Layer 6 of a small transformer language model trained on English Wikipedia (21 layers, counted from 0, width 64). Numbers have three digits each and are written without spaces.
A neuron's activation on a vector x is squared ReLU(weights . x), where the dot is the dot product.

Input weights of the MLP neurons that the questions are about. A number n stands for (n - 500) times 0.0059.
n0: 522489497532471515460467500498510503491493541473511497524505498504500470512503468496448530495487512518472491475499486512486531513491474507509539506509472501502457476517511441528517473501491522
n2: 500454850276369410541524430358560394293723536229130489128819727351407586808456561577425445445708258471450541465672702275729570646483548382432532673349445814589581383447473239680648643501422396
n8: 452354573603458594549396737296504597705796253370254453350617486438336408430506373447634422610445586552423556539442749355523587549569569583322499446803596497313375418412529716618494379313555467
n19: 647681483598549609503358503386413428631427490488445491465626436575389430432674373437406294712566544600400441537609686354609455582719456669582431626421426724377616435572468525556644278513391219
n38: 540212538656302658371627433688539612479575488438420432488728496346508372485533287644465581406516528611427525272675453758309785542473682563547505562553600612523453305619449155619425611490730639
n40: 468522616694522376214465525400366534614434436674515572465375542510431499693468567545555519708513714688577500560400498239545442406412530626635396508435450899473346581549745570340424526452407201
n51: 484478381481523579597595666453446349349429601353334591394443578543397355552744499650689503275517572650415573384352424578473574487524573544585480635527693481433314362560370402435485511327364409
n71: 492426517490519467533474513484447522486457443439471540523500514501456474538521457472530488502544542499474505500491529462524490476495527515503479464532490549470463533455501473509506475508449489
n79: 469309424388434469474283801536534488473324283701511263585631331507426399561501521143435589392568433255308363508474513565487581637668412252527414441432579522590534450303508584607537647525693543
n92: 638493447413531526344638513292407274536513720842504505536504828529536515279688369487653525516497478796561699591391408610389450473498406645532398633411530751301630579351458799491382444565488573
n93: 576556395461356559560496624535354122583415429568398553601533443582474608634521510532575527418439547459294551604643513462394449537585433487595569520718390673283471439395575534576649618418741394
n101: 613348222485633606718530471395437351315558369458412364424290624750198343740471344400434283797625825517739565526400599449634832488567626517603564746302459682363452654330321318476530515567518455
n116: 319505468374659647513438403565785205518523493443652473406797464673516532584721274526286698535481408604457628220457544484169488262440546514515558463869616291848372550818259661380358459598411594
n117: 615709648273703662388339432225479338429373342416548225425488534749243548914569524749304516748527443444548691719498697749592441506595413429562528607560696486368475710390415598580467315573502648
n118: 243537609515542470389462635471455426478293441507417534621659489389413628640609575624752570666374396754683348176530304601555391522584410492690411226558387566477636386449494909706515586485496349
n122: 412509281672511358266549541407388292492696286463791535571500561576469432475584319606413501567302439362423545576381494658227750633506567623507506298650451468291361543626553542489532557194471408
n123: 475530321437490600543426648449458096283651437326533430543692470475564525515486348327541425443429722420448560457447340650562698635529600493639502332323697520413376550430580498555382449260629419
n132: 453631547541573503371231422328492543428554417655493418532519473326220283496638469667291617410520431515447459391463529322470622489526311564316433469778507628414551536457228571550450374635405576
n137: 556562601679544364479540450731550549607425378560255153646475479473547311509358445234548482455424462631614610441782521323461411340749499569719541511501602459548689549563619598432871416324334493
n140: 529527499397607223440463450509518424572272402660571467489440704366499477641468399622493240494400265527556549432507519443505464313490419509718318695503438514635638511314452500555350320258522517
n142: 395462417426416696420514367431459178498760407583476606551678549392505488349390389375493567438471519592463407365335489618273557555344770448587511610446303459531371405490495452473497443564509681
n144: 614428679419371543348511646249691648458478674346413470599708432597459233261657654560469312574556491638407468473665632404452647402493556332447453416473289428583375316517518350471567423439387516
n146: 227328476185606559580761564285509373413687523309277533410649540681234429525521440506487385609750372589369524586635659586507596532656862355389252780520390477626584152451286397596756601419595446
n150: 524322357662602248463433575497381684610467388543166437692415665502346340653614313801526528483386361474478538734605885489639581462422366419625466616543546470228728391467404515579465596625316356
n156: 539615528635623460541564584026313255490562463465613444305531648429501601475507463509381403748668588634494449600418181341532465262653447526721586484746699766436533563618738494504595478390346300
n165: 390550489567687525323381536618631668641509631541347526657414544381486407768776526509602516421297623411661227593392531548347599256655533579440532572622284646423308399612445598508442533488199592
n184: 664521506277365545696550228380373534934528629293434525211671326437466369369614478470704662397545419591326484381573585221591554537400658488424433525504342348581381430486475628471485516313460563
n202: 357588566342476217722592316237331469500364652276175277588457485431521416374659506100510390499621263197364527574354532482594646589363819236332534477576356742602582665800568471399528711215279752
n212: 793445698354487573326391516245259378426723577412503339515600461564354244321353296664783298655465498467523367805320555593536599422548577584510362637311524619330467504643407667486728222680388582
n222: 373465412518453466536517649371632378347488685391327457315411489595402442487418341395445323677411603428380393488387539533439527472642459412648511720609457403428434550655636537446508546673479509
n226: 356427506205391394521659373389359632341654601464370781477668492657537491476464519331367288408709580486464409507487633516571728347762624601309140800359190579310715253445687477546712564202386708
n235: 439362407563396419457341802641599454674284378560501452441623309611608474704585654395546713236466469317478485594528633573370578767716471383627464523560605435324666512472493382504641506371641722

Each question shows a token from some text and the vector x that enters the MLP there. A number n stands for (n - 500) times 0.0056.

"and": 465683307482484483751549584754373693355545452592465727458493378502546526366399509539407386581523478525547532734498292507341312575429551421478641501461535426462412617441319480485499522525424551
The neuron with the highest activation: n101

" Th": 340721322488533512624553490716437678481646491503465713406518334400636463516512468459446390614593447460482518743536364505412293656440539420529549378466502378426345620501333470510480454482516615
The most active neuron and its activation: n122, at about 1.1

" cont": 353746425524417467618492661679476703402650452524325673400568354494602471388423484525463308559520544489473536644597402445480342577346522481473559365473572293423373608519323593536480464451543530
The most active neuron and its activation: n8, at about 20

"od": 465685388478376586785579646779421728376501453550436690442573378544493473415424565554414414569580478477545522804539338494388345594368539451575583519386485310514506507481316495514516523582514534
Which two neurons fire most, strongest first? n146, n235

" In": 451684425452506555553530622718443773404608533594350696350508373503620503443463510487457368567521485505498503740646432501440267547301465468507611414434553417453347609508335602528478425504638647
The neuron with the highest activation: n8

"are": 442668426389425472646508541757363652354463452608450686422608467530566490538326512520422221684533414496544512670468406460400298585384474419482585430427500350522409700527284566539491469556476572
Which three neurons fire most, strongest first? n140, n117, n222

"D": 460681407548458487627564633675419677379554487506436759441587281486663436326459476562450390678581459518533504804605398508407296580332523503592531503431532425436483610469310497516566456485538639
The most active neuron and its activation: n212, at about 1.8

"any": 403660332520481581715644501794365761438511499553451685390618393602490524414350474523427339532532414444548515634594350463416394572351474479473622530428474315529462566448258493489469462555513561
The neuron with the highest activation: n184

" and": 431774414544530492635554575707472766498453469619412768394560386536612449539439397586422250611551489433477485657580299474522287536371429474519566450404440336447392523431328542529458468547557527
The neuron with the highest activation: n140

" to": 425759438511580514618539659645433702339502461554330702404560453510630433549439461539422268614518468475469481698555300501493362593248486485422588451408494336471283527477376562516436502485531582
Which three neurons fire most, strongest first? n123, n222, n51

"ist": 408670360512487543777565550713440792398588453550470741414548333514494520330399569545395292572576511491489527690554319468428359576399498447458569465509514438546541564625282550486362503466498560
The most active neuron and its activation: n202, at about 0.11

" us": 403755428511473461526474601642472720346486461614367668425508344552548505489361531617396207460548509524568522745572275337457390618356574529489548439488564355443459496480348593485466488585488638
The neuron with the highest activation: n132

" pl": 411690332569469578633565471624531849438561465550376638414548313523553480380434560561457193500592538438508509650629249455459267577389505557506610389512568367415292587587409476580444458460432526
The neuron with the highest activation: n8

"ro": 441690445582501594607619745541432732396514441561454624376591472501544502610400472565391389621551469516547540753553305380452279660363466443498555461337540527481369627508307566515497494635592520
Which two neurons fire most, strongest first? n117, n40

"qu": 404620376552396465537570582587534834439501410592395695333550334498517478489404535572424536574530469533487577750538224449444347704398603608553576511423507371506445534499332521496459533526509612
The most active neuron and its activation: n235, at about 3

"ast": 447687401434497539667563563721374689397550394509466756426483341479615493441367522612468478494572395404497535798541318521394329598305540416497592450453461401530494560458330513487412486563499623
The most active neuron and its activation: n142, at about 0.23

"ent": 406574417469408564569540550747399729403529438547426746420535299541603497350357535595445305541509426530534518696522294503462339580295557443494592406387438362534478628616270559512467510568500611
The neuron with the highest activation: n142

"t": 436698392473452501567527582696405822445570416555430749391571381516730522476392516612447308607526451539505519684449276463424328597370543410550580454475533537514352611561304515484371555519574534
The neuron with the highest activation: n40

"e": 404661374512446526569551553619460839476555435654466746427593431485536505471409531529367368584555478479480539646533195417451262555379509453492578377493454526410421654514325486452471475633631610
The most active neuron and its activation: n132, at about 0.21

"at": 469717322510392568639597568659469843392622431524447643422583418521602540380353510629384343714532440502523544678539424519416446529387538424524550546456498488564388627562286526501425448470613607
Which two neurons fire most, strongest first? n38, n101

"ust": 381686388582490498619567716669340741409564467502424736442546297474573506356298542571452419536496475520510544721557328491458450593358515464562603391477528416475426626625295570516462504509498482
The neuron with the highest activation: n122

" is": 365740421541453511618532648735427779421533489633345724416476370557531464448427443572408259555561479551524506675536382464486346522368431435561606466454567359403436525561330611528399474466514545
Which two neurons fire most, strongest first? n150, n222

"ec": 460646334499376593565535587734463876329552500577364722396583490595510522459424567600441404665546447483481541710621239333493382530452519500491556511435516403510453585598323513459496536506478648
The most active neuron and its activation: n226, at about 1.1

"o": 475660364490508549613668662680444803430509508610430738443587433540551486548416505543367303690577461455515565665571281474443351585381485471494569496475483409450368596525295480450515472645478584
Which two neurons fire most, strongest first? n101, n222

"or": 432671406576504542619663577660412852400520461593352605440592322477708512474331588485423393541582540442484524707628290416441263615385567396435590438465500338499461621472378486517564547636505379
The most active neuron and its activation: n137, at about 1.2

"-": 473773444500503563580585622680475728376565523622446767382458436503596463458452435584494349504574500534484496805614265366463284555328430472470513457372471442427524627521354523505487480518602478
The neuron with the highest activation: n92

" He": 412703346527544578556541537715436655380484492571456731356521391496631449442472473536450365488594403518513537596532330480396309617412574443483592326435558337417375556472262469522528476606526581
The neuron with the highest activation: n116

"ap": 429723312452457497647557552550421795380455425566483669414527503539529518423395569576455396608565469516425542784563109453373371688405517486517627429465502491470423498435356492557424505536484543
The most active neuron and its activation: n156, at about 1.3

"f": 418657388569425573610585508712447750422540523543415768388641431587547517459469484612480317523523476489501540752654261530406341632455476436575580452504485429507391579451277524481448591504542551
Which two neurons fire most, strongest first? n38, n93